Layer 4 of a small transformer language model trained on English Wikipedia (10 layers, counted from 0, width 64).
A neuron's activation on a vector x is SiLU(gate . x) times (in . x), where the dot is the dot product.

Input weights of the MLP neurons that the questions are about. A number n stands for n times 0.012.
n0 gate: -5 -12 10 12 -6 24 29 -1 0 -46 17 20 15 -21 1 2 -4 -6 -25 36 -43 -1 50 0 2 -81 -26 29 7 -46 49 -1 48 -54 -1 -10 24 56 -5 -6 68 -44 -54 -9 11 -42 -18 11 1 -4 23 -10 -46 -14 -18 -28 4 -41 -25 20 5 -27 -6 -21
n25 gate: 4 3 35 -7 -6 41 -30 -5 -19 -15 -13 -60 -12 -4 43 -3 7 -36 -16 -14 -24 49 -61 17 -11 -9 40 27 18 11 28 14 22 -43 -23 38 -12 -27 -28 -2 -13 -37 26 -41 -16 10 11 24 -12 -64 -15 30 -25 19 9 11 9 -16 -39 33 43 26 36 10
n29 gate: -20 -2 -1 46 -30 -4 19 29 81 42 -24 -8 30 -11 28 1 -76 21 -11 7 70 25 25 -44 -40 8 -82 -6 -10 -1 39 -16 -12 -55 34 -6 -5 6 -43 -33 -32 8 -18 -19 -5 -59 -5 -9 -2 -21 -4 15 6 45 25 14 -32 -25 4 -10 23 -16 -10 39
n33 gate: -13 -11 -16 -25 11 38 40 -5 34 -40 2 7 -1 46 19 35 3 -39 -18 17 42 -43 -17 5 -35 -4 19 -40 -15 -10 7 9 -28 2 -32 5 -20 5 -66 -37 -3 21 -34 38 45 10 16 -11 0 1 -8 -2 26 -3 -31 22 7 -17 -62 46 -35 27 13 -11
n60 gate: 56 5 51 -20 28 17 -36 26 16 -10 -8 15 4 -31 17 9 -27 41 -7 39 43 14 7 -11 16 19 53 -20 -30 -1 -4 14 -9 58 0 57 1 -29 3 -9 9 -29 62 9 43 -14 28 -4 -5 -11 -9 -8 25 3 -22 29 -14 -2 -12 19 19 25 -27 14
n105 gate: -20 7 20 29 5 28 21 -4 11 -5 -39 -11 5 -56 33 -73 1 38 80 23 36 -23 40 5 15 17 9 -2 0 21 6 -20 -3 -12 -33 23 -23 36 35 -20 -25 14 15 1 13 -9 -1 -58 -40 -54 -40 -78 35 -29 -28 -4 57 22 -23 -16 -53 20 27 -53
n110 gate: -31 3 -13 -13 -51 -29 4 -9 -43 -11 -1 2 41 -60 40 -36 -23 -4 -59 9 32 -29 25 7 18 -9 -24 -5 -81 33 -26 28 17 -8 -4 6 -19 18 -2 -10 10 -14 34 -16 -62 -17 -37 -1 -7 -6 54 15 -20 49 -1 6 13 -31 -3 51 13 -1 -10 -5
n114 gate: -6 -15 4 -5 0 -19 -21 -10 -24 -8 22 -24 45 10 -13 -47 52 12 59 -6 16 8 26 -15 -11 -30 11 -4 28 -9 -6 3 59 -65 -8 -23 36 4 21 14 48 21 -39 -14 -8 -10 -10 40 43 12 43 -10 -32 -2 -43 -2 -16 -21 -33 -23 -14 -19 40 24
n122 gate: -3 -30 22 -3 -30 -27 -10 18 36 -10 52 5 9 -60 -18 -8 -28 -5 -16 8 -13 33 10 27 10 4 33 -34 -13 -21 19 2 4 -30 15 9 -27 8 -8 35 -10 -25 -8 13 22 52 15 16 -5 11 2 -14 12 16 4 22 26 -15 26 4 -21 -2 -20 5
n142 gate: -11 -32 -24 -6 -22 -58 6 6 8 -27 -9 3 -39 -7 10 18 38 -7 28 14 23 63 22 -34 17 41 55 4 45 -7 -19 55 14 -9 -18 -10 -31 8 -4 -8 10 -29 -5 -8 -3 -12 -10 17 -28 -18 27 16 35 16 -24 2 -4 7 22 41 -9 11 48 4
n156 gate: 2 16 22 6 -10 -29 -5 -77 -6 -13 -22 37 -13 56 -15 -40 33 -8 -20 17 -33 6 -12 -46 8 -2 -41 -38 -37 17 1 40 37 -58 -32 -8 43 7 12 43 29 -6 -14 -43 -14 -50 9 29 10 -14 1 -47 15 34 5 4 36 -16 -10 6 -14 -44 -1 -47
n158 gate: 55 -10 15 -10 33 0 -76 -29 18 -62 -66 -16 23 2 15 14 7 -11 7 -24 4 18 -13 -34 2 -42 46 -34 -1 -10 -1 -6 41 -4 -14 -16 10 -7 3 37 28 26 49 -9 -14 12 30 -11 67 17 -17 -35 15 18 -2 -26 18 -32 -17 -2 20 -16 10 29
n160 gate: 49 24 -7 -31 -5 20 24 -2 54 -32 -6 -44 -29 44 24 -27 29 1 44 19 1 -23 12 5 -43 -33 -4 12 35 5 12 -3 -5 28 0 30 -2 -16 -20 -13 2 7 24 -1 0 35 9 -16 45 13 -19 -10 4 26 33 -53 -37 16 -38 -6 -32 34 -13 -36
n165 gate: 62 -11 36 13 51 1 -27 -52 12 -10 1 -18 -7 2 35 -1 -35 -41 -29 -1 34 -11 -24 40 -12 52 -22 22 -13 -7 34 -28 -8 -11 -41 17 38 34 -54 -45 39 13 -14 19 6 -28 -48 -12 -48 2 43 20 -37 -36 -95 50 -8 29 -8 -17 7 -53 46 -92
n172 gate: -35 -38 -62 -15 38 -21 -43 26 56 21 -7 41 53 -30 -13 -42 -29 -11 -66 -3 36 43 45 -24 1 -27 45 6 7 -84 -15 32 60 8 -3 -27 -45 -8 -13 -28 30 5 31 17 -4 -21 37 0 12 24 -5 60 46 -54 8 -5 -18 -43 -3 -21 -32 9 26 -12
n188 gate: 38 86 2 5 16 7 2 -39 9 -12 16 -5 16 25 4 2 -74 -9 -42 7 -2 18 18 -12 -14 11 33 -42 5 28 -28 0 64 64 18 72 65 -42 57 6 2 -7 52 3 19 -7 6 -8 -30 -50 -44 -18 -64 56 -13 -47 12 -24 30 14 -49 12 -10 -15
n189 gate: -8 5 13 -20 6 26 36 -20 1 -26 -63 -33 -7 -2 90 -25 -32 5 13 -19 12 -31 29 25 0 9 -27 3 -12 42 -17 -1 -8 -36 52 12 25 -17 -31 7 -1 24 4 -7 31 10 -6 -52 23 -21 -24 -28 5 -22 -1 16 -8 -38 22 -2 6 7 -27 15
n0 in: -17 -37 -12 2 -11 5 -20 1 14 -2 -4 -55 -3 7 14 -1 0 13 3 17 -27 2 6 -5 1 -9 -22 20 4 38 5 18 30 20 -8 5 25 -1 20 -10 29 -59 -31 -43 23 -24 -46 -12 -27 -33 34 -16 -4 25 -17 -43 -25 -29 -16 -3 35 -29 -11 20
n25 in: -21 -27 -43 18 8 -16 1 2 23 -10 28 16 -6 -35 -7 39 -26 3 2 6 3 35 14 -80 4 -12 -36 15 12 -20 24 -32 36 -47 -8 -29 -29 47 -81 -1 -26 2 4 17 41 -3 -13 -9 21 -4 24 -26 7 -11 18 -21 -9 -5 -14 38 60 26 37 -6
n29 in: -22 -26 15 7 -19 0 15 20 -4 -28 28 -34 -44 -44 19 84 -30 -19 4 0 27 -11 3 30 -35 -25 19 46 39 10 -7 -34 5 17 19 -1 -36 -38 18 -37 -7 6 3 -28 -4 -12 64 18 13 -20 -41 -37 -53 4 -13 21 -3 -14 24 -15 -21 45 0 -1
n33 in: 16 -16 -21 22 16 -9 -7 9 -13 0 -14 -18 27 4 -19 29 -27 -30 -19 21 27 9 -15 -4 -35 7 7 -7 28 13 31 -2 8 -16 18 6 -31 29 -44 34 13 37 -53 3 23 -29 -9 -16 5 -24 -8 -18 -26 16 10 22 -32 -43 2 49 20 -34 -10 24
n60 in: -39 -17 -9 20 -42 -1 2 -32 18 39 6 -38 18 21 16 13 6 -22 39 34 -8 12 -40 -9 -24 43 29 -16 6 -2 -27 40 -6 12 -15 -41 13 13 -23 50 -19 16 2 3 35 60 -29 33 -26 -6 28 -6 -32 13 26 28 28 -29 14 -16 10 15 -8 -5
n105 in: -38 -22 15 32 -25 -48 26 -5 -55 1 -26 38 -10 6 28 -18 -16 23 34 -9 -23 23 -7 -2 -25 -9 -27 -15 25 -43 -8 9 -8 11 -12 30 32 -16 -18 25 -10 -15 12 34 18 -23 49 -62 9 -19 -4 23 36 21 18 -19 32 71 35 15 -14 2 41 -4
n110 in: 27 25 -2 84 -22 22 -42 -31 -13 -16 -35 -1 -12 53 -9 -9 14 -11 20 16 -4 -18 -27 6 -27 47 25 1 10 30 44 12 -23 10 44 14 -23 16 -32 13 2 -23 7 12 -31 33 32 19 -13 -22 -34 10 21 28 -4 -6 -2 23 6 -28 17 -17 -11 31
n114 in: -17 -17 -39 -77 -13 -22 -25 -8 -7 -13 -24 -7 -13 -14 -37 -22 -59 4 -63 37 -38 6 -19 41 20 -21 -1 -4 33 38 -43 13 -14 68 -35 13 -8 -7 -3 14 -19 -13 45 22 -4 2 -50 6 21 12 -6 13 4 -9 -26 10 17 -36 32 -22 15 -7 -40 12
n122 in: -7 -29 6 41 -3 16 -22 -7 25 -4 10 1 -20 0 3 -1 26 -3 6 15 -25 4 -23 34 -18 10 -26 -19 -33 -22 24 -16 17 0 -22 44 6 20 -8 24 -35 26 2 36 26 31 -9 -22 -14 1 2 9 53 48 -23 -37 -40 12 15 -49 -6 -22 -40 14
n142 in: -13 34 19 20 -9 -23 23 35 -46 18 20 -45 26 -67 -1 6 -23 -44 46 -23 -38 -45 -1 -2 -1 41 -22 8 16 -19 50 -17 -26 18 19 -46 -39 -38 -10 68 -16 6 24 -7 44 7 -11 -25 -5 1 -21 -30 7 21 13 38 -11 -2 13 -28 -14 47 5 -19
n156 in: -28 -6 4 -1 -19 20 9 -36 -3 -7 -31 44 2 -20 15 -16 34 -31 -27 -31 3 -14 3 4 58 28 15 -21 -11 -32 -32 26 26 47 15 21 6 37 -18 -11 15 34 -8 -14 -22 15 62 19 24 0 -15 19 -19 -21 -29 -10 -18 -25 -9 -9 5 2 22 1
n158 in: 17 -29 -18 -41 -23 9 -16 -32 0 -49 -4 -23 -22 -7 -9 -31 33 17 -23 -13 32 -8 8 -11 35 -4 38 -12 27 12 11 1 26 -11 31 -35 -35 -1 22 16 -1 -40 -20 28 -36 -61 -15 1 36 -18 -7 -5 -13 -23 -4 -19 -12 -4 -28 45 10 -15 -12 -13
n160 in: 20 37 -2 0 39 11 1 -50 2 13 -53 -3 18 -11 -5 -17 -10 -9 3 8 -12 0 -10 32 -43 -23 6 14 -10 72 -20 -5 12 -11 -20 36 -39 32 33 3 28 -22 -21 -11 -16 10 -8 -50 14 1 24 -8 -32 -1 4 -8 -17 -6 -14 5 -9 -30 56 2
n165 in: 21 11 51 -16 21 66 11 -29 -13 8 11 30 47 -39 38 26 -13 5 23 10 -28 -16 -1 -25 -20 -20 0 29 -15 37 21 24 21 -3 -20 -41 20 39 6 -46 -9 -21 -10 -21 -11 -6 12 -18 36 -25 26 62 66 23 16 13 2 20 -12 -14 21 -6 10 33
n172 in: -34 -17 -52 3 14 -13 -24 22 23 -5 8 -56 -9 -29 -2 -14 -6 49 -20 -8 27 13 -8 -34 -6 1 41 -52 -16 -12 -3 44 -29 -7 -9 10 25 18 -18 20 -36 -14 45 25 -45 -11 20 11 32 4 -12 22 -3 -4 5 24 27 10 -7 -42 13 16 -31 27
n188 in: 21 -1 -59 -39 -24 37 47 -24 5 8 15 -33 -6 -12 16 -18 5 45 -9 38 -18 -10 -4 34 16 11 -12 30 59 -27 -16 14 -5 11 -6 4 -20 -34 23 -6 42 17 20 5 -12 36 -18 -8 5 10 4 -7 -16 28 -19 11 21 -3 4 -19 -42 -23 -4 29
n189 in: 6 13 7 -4 8 24 -6 -33 2 -1 -46 -36 40 29 20 -18 -40 -1 48 12 26 -41 42 -7 -10 0 15 20 -29 39 -25 -5 10 0 28 -16 -13 -7 -27 11 -16 -5 3 41 -1 58 10 -30 11 -51 -33 1 -33 -2 -5 -10 -12 -7 54 21 38 -1 -46 -31

Each question shows a token from some text and the vector x that enters the MLP there. A number n stands for n times 0.022.

"i": 21 16 9 17 0 25 19 19 -9 15 16 28 -8 -9 20 -22 -7 -20 -14 -3 -7 -37 -44 -7 -9 -5 25 -6 -3 6 -14 7 -31 17 16 -1 -6 -13 -5 -5 -3 -7 -29 8 3 -30 -32 25 15 -8 2 4 7 3 1 -58 11 -15 23 -22 -2 20 6 -10
The most active neuron and its activation: n172, at about 0.2

" that": 23 -40 18 11 9 -4 18 2 -31 7 5 27 -37 -27 62 -26 37 -2 13 23 0 -10 -29 -24 -27 6 0 -16 -19 5 2 -1 19 -9 -5 -19 14 2 -17 12 -9 -2 9 -3 -5 -14 -38 8 -11 -22 5 -21 -13 -2 3 -35 -12 -9 -11 -3 2 -2 -13 20
Which three neurons fire most, strongest first? n0, n25, n105

" n": 27 -45 -24 21 11 2 21 18 -1 4 1 37 10 -10 23 -19 16 -26 6 -18 -29 -12 -38 -9 -20 -8 13 -39 5 5 -2 -34 -28 15 20 -14 -28 -33 -15 -8 10 2 -9 -8 -15 -11 -5 3 -2 -11 8 -11 -10 5 1 -50 31 -22 26 -22 31 14 -16 2
Which neuron lights up most? n165

" Billboard": 7 -5 -14 -1 27 23 2 11 -24 19 1 29 -7 17 8 -13 11 -14 7 20 30 -42 -20 -35 -19 -21 -2 -15 -26 7 -34 -17 -25 30 10 -4 -9 -16 22 26 11 -10 -12 6 6 7 -31 14 1 -36 -4 10 -7 26 32 -46 16 2 -7 -17 -8 0 7 10
Which three neurons fire most, strongest first? n160, n25, n29

" Sn": 31 -31 -14 3 -23 11 12 -3 -24 14 28 29 -8 4 10 -27 8 -20 -9 -21 4 -30 -33 -8 -24 -10 -15 -29 5 19 -21 -13 -25 0 12 -18 -6 -32 -18 -5 27 -12 -13 -12 2 -4 -23 -8 -5 -21 -10 19 3 0 -5 -46 44 -10 29 -27 23 -3 11 -16
The most active neuron and its activation: n172, at about 0.31

" and": 25 -36 -12 12 8 -11 1 21 -30 -1 19 19 -25 2 38 1 -10 -2 -31 -23 -9 -9 -31 -17 -1 -19 16 1 4 17 -29 -2 0 -21 -7 -22 -12 -9 1 -5 -8 -21 9 0 -15 -15 -53 2 -5 -21 -6 1 11 10 28 -36 -9 -1 -12 0 1 10 -6 -6
The most active neuron and its activation: n25, at about 1.3

"in": 10 -12 -14 4 -7 17 32 4 -12 22 -13 20 -16 -7 24 -9 -14 -22 -5 0 9 -35 -39 1 -13 11 19 -10 7 22 -9 -13 -32 29 16 -15 -7 -20 -7 0 -5 13 -15 -6 3 -32 -28 6 29 2 2 15 -12 -6 2 -64 14 -19 13 -18 27 -1 12 -6
Which neuron lights up most? n189

",": 31 -33 -7 23 5 0 13 -4 -12 7 24 35 -3 -7 35 -20 9 -19 -2 -25 2 4 -29 -26 -8 -21 13 -25 -14 5 -26 -2 6 -4 -15 -15 -27 -11 -6 10 -2 -6 5 21 18 0 -45 23 -20 8 -17 -3 7 12 -13 -43 -5 7 -5 -19 -4 1 -5 -1
Which three neurons fire most, strongest first? n29, n122, n189

" Love": 20 -3 -20 4 16 25 14 24 -21 4 6 11 -23 9 5 -34 20 -32 -5 19 18 -38 -14 -11 -34 -22 -24 -12 -7 18 -24 -1 -35 11 3 -8 -2 -8 11 -1 23 0 -17 7 17 0 -28 -7 26 -18 -18 15 10 8 -14 -58 5 -11 -4 -22 20 12 -4 6
The most active neuron and its activation: n160, at about 1.3

" On": 25 -42 -23 -2 9 -12 -11 18 -27 14 16 27 -5 -30 25 19 4 -11 36 15 25 -17 -24 -24 -32 -3 -7 -16 -11 12 -22 3 -20 -22 6 -28 -21 -27 -10 -24 -10 15 7 -11 26 3 -27 -2 6 -16 -1 12 -7 13 13 -41 20 -23 8 9 -18 21 -32 6
Which neuron lights up most? n29

":": 15 -15 0 4 0 10 24 16 -16 8 12 31 -2 -9 39 -24 -1 -9 20 3 -3 8 -48 -11 10 -22 8 -28 -44 9 -4 -28 -16 -6 -10 -37 -16 -28 -13 1 25 8 0 3 46 14 -36 5 -19 -6 -19 5 -2 5 -3 -36 -12 -5 11 -14 12 11 4 -2
Which neuron lights up most? n172

" manager": 13 -24 9 -3 50 28 5 -6 -18 6 17 23 -16 -25 -21 -23 -10 -5 3 -4 17 -28 -37 -35 -35 -16 -5 1 0 30 -17 -8 -6 24 5 -5 -5 -23 7 -4 7 -2 2 15 -7 -5 -40 24 0 14 -19 7 -15 11 12 -39 6 -14 1 -16 18 20 -20 26
Which neuron lights up most? n105

"S": 39 -25 -22 8 22 13 16 7 -19 20 23 18 -30 15 5 -32 11 14 6 8 1 -43 -31 -16 -3 -24 20 -18 -2 -3 -12 -15 -37 -15 8 -17 -1 -18 -8 -8 16 -19 -21 -8 16 -30 -33 -4 9 12 -7 15 1 6 4 -40 25 -22 2 -31 -2 -19 1 -5
Which neuron lights up most? n0

" success": 4 -37 -1 21 58 5 18 4 -13 4 24 25 -20 10 13 -22 8 -9 -6 9 4 -36 -33 -35 -27 28 20 -13 -20 5 -28 -13 -11 26 24 1 -21 -20 -4 -4 47 0 -12 21 18 -5 -23 -1 19 -9 -22 0 -13 -2 2 -38 21 -25 -19 -22 19 3 -20 16
Which neuron lights up most? n33

"ip": 10 -17 -17 4 5 24 9 29 5 14 20 22 -26 -3 13 -13 -21 -30 -15 -17 11 -53 -30 -16 -5 2 14 -12 -6 9 -11 -10 -39 21 -6 5 1 -7 -1 -11 6 -10 -24 7 9 -40 -21 15 35 0 4 2 -4 -5 17 -60 26 -13 21 -20 -5 -9 5 -10
Which neuron lights up most? n60

"ography": 18 -37 -5 11 49 14 -4 8 -6 11 9 25 -18 -20 23 -15 10 -18 -3 12 10 -63 -15 -15 -31 -39 -1 -23 2 17 -19 3 -17 21 17 -4 -10 -15 -1 21 6 2 -10 4 23 -6 -39 5 13 6 -11 5 -7 18 -1 -41 -9 0 2 -26 0 9 -6 15
The two highest activations, in order: n160, n33

"y": 18 0 -13 20 -1 23 22 25 -8 0 10 22 -28 -2 10 -12 -16 -14 -15 -23 0 -37 -30 -15 -10 -18 24 -15 -19 22 -9 5 -16 0 2 -7 -8 -14 3 -19 -5 4 -21 -7 12 -16 -37 13 25 12 -1 10 4 11 -11 -59 9 -18 4 -27 13 3 -1 5
Which three neurons fire most, strongest first? n105, n60, n142

" track": 17 -34 -9 -1 20 5 3 0 -25 17 -9 18 -9 -21 -10 -7 5 -20 29 19 34 -43 -23 -20 -15 -6 -14 -23 -4 18 -27 -25 -12 12 7 -17 -9 -19 7 -9 38 -11 -2 0 13 -5 -32 13 23 -6 -29 14 -5 22 4 -48 20 -25 -8 -12 27 11 4 -10
Which neuron lights up most? n158

" be": 7 -11 -8 9 14 2 7 20 -36 34 -21 17 -36 13 19 2 23 -21 11 -11 -13 -3 -55 -8 -21 26 12 -30 7 -15 -15 -11 59 15 -12 -18 -20 -23 -4 10 -12 -4 8 -15 8 -5 -15 -22 -5 -16 -2 -15 0 6 15 -48 23 -14 0 -9 34 -5 26 7
The most active neuron and its activation: n25, at about 1.7

" road": 22 -28 0 0 41 4 -3 7 -41 -1 8 10 -10 -8 8 -30 -2 -10 5 17 20 -49 -27 -26 -14 -21 -15 -13 -4 7 -24 17 0 6 6 -10 -6 -21 -2 -14 19 -20 -9 4 8 0 -30 3 16 3 -38 -12 2 21 13 -49 29 -2 -33 -24 9 7 2 14
The two highest activations, in order: n158, n160

" Committee": 21 -15 0 10 28 31 16 17 -13 23 37 21 -27 10 -10 -22 0 3 -1 -1 16 -56 -41 -34 -28 -15 3 -5 -13 1 -18 -9 -12 21 1 7 -8 -15 -20 11 -10 -12 -23 4 13 -3 -36 19 2 -2 -3 -12 2 5 11 -37 -11 -16 -18 -23 -4 1 -6 10
The two highest activations, in order: n33, n105

"6,": 28 -11 3 7 -2 6 24 9 -20 8 23 27 -4 -18 31 -17 3 6 17 -19 -5 -5 -38 -21 -6 1 34 -33 -21 -20 -18 0 -2 2 -13 -12 -25 -18 -5 7 20 -8 -13 23 27 2 -36 12 -10 17 -9 23 7 13 16 -48 -10 5 -16 -25 -2 -2 -5 -10
The most active neuron and its activation: n29, at about 0.52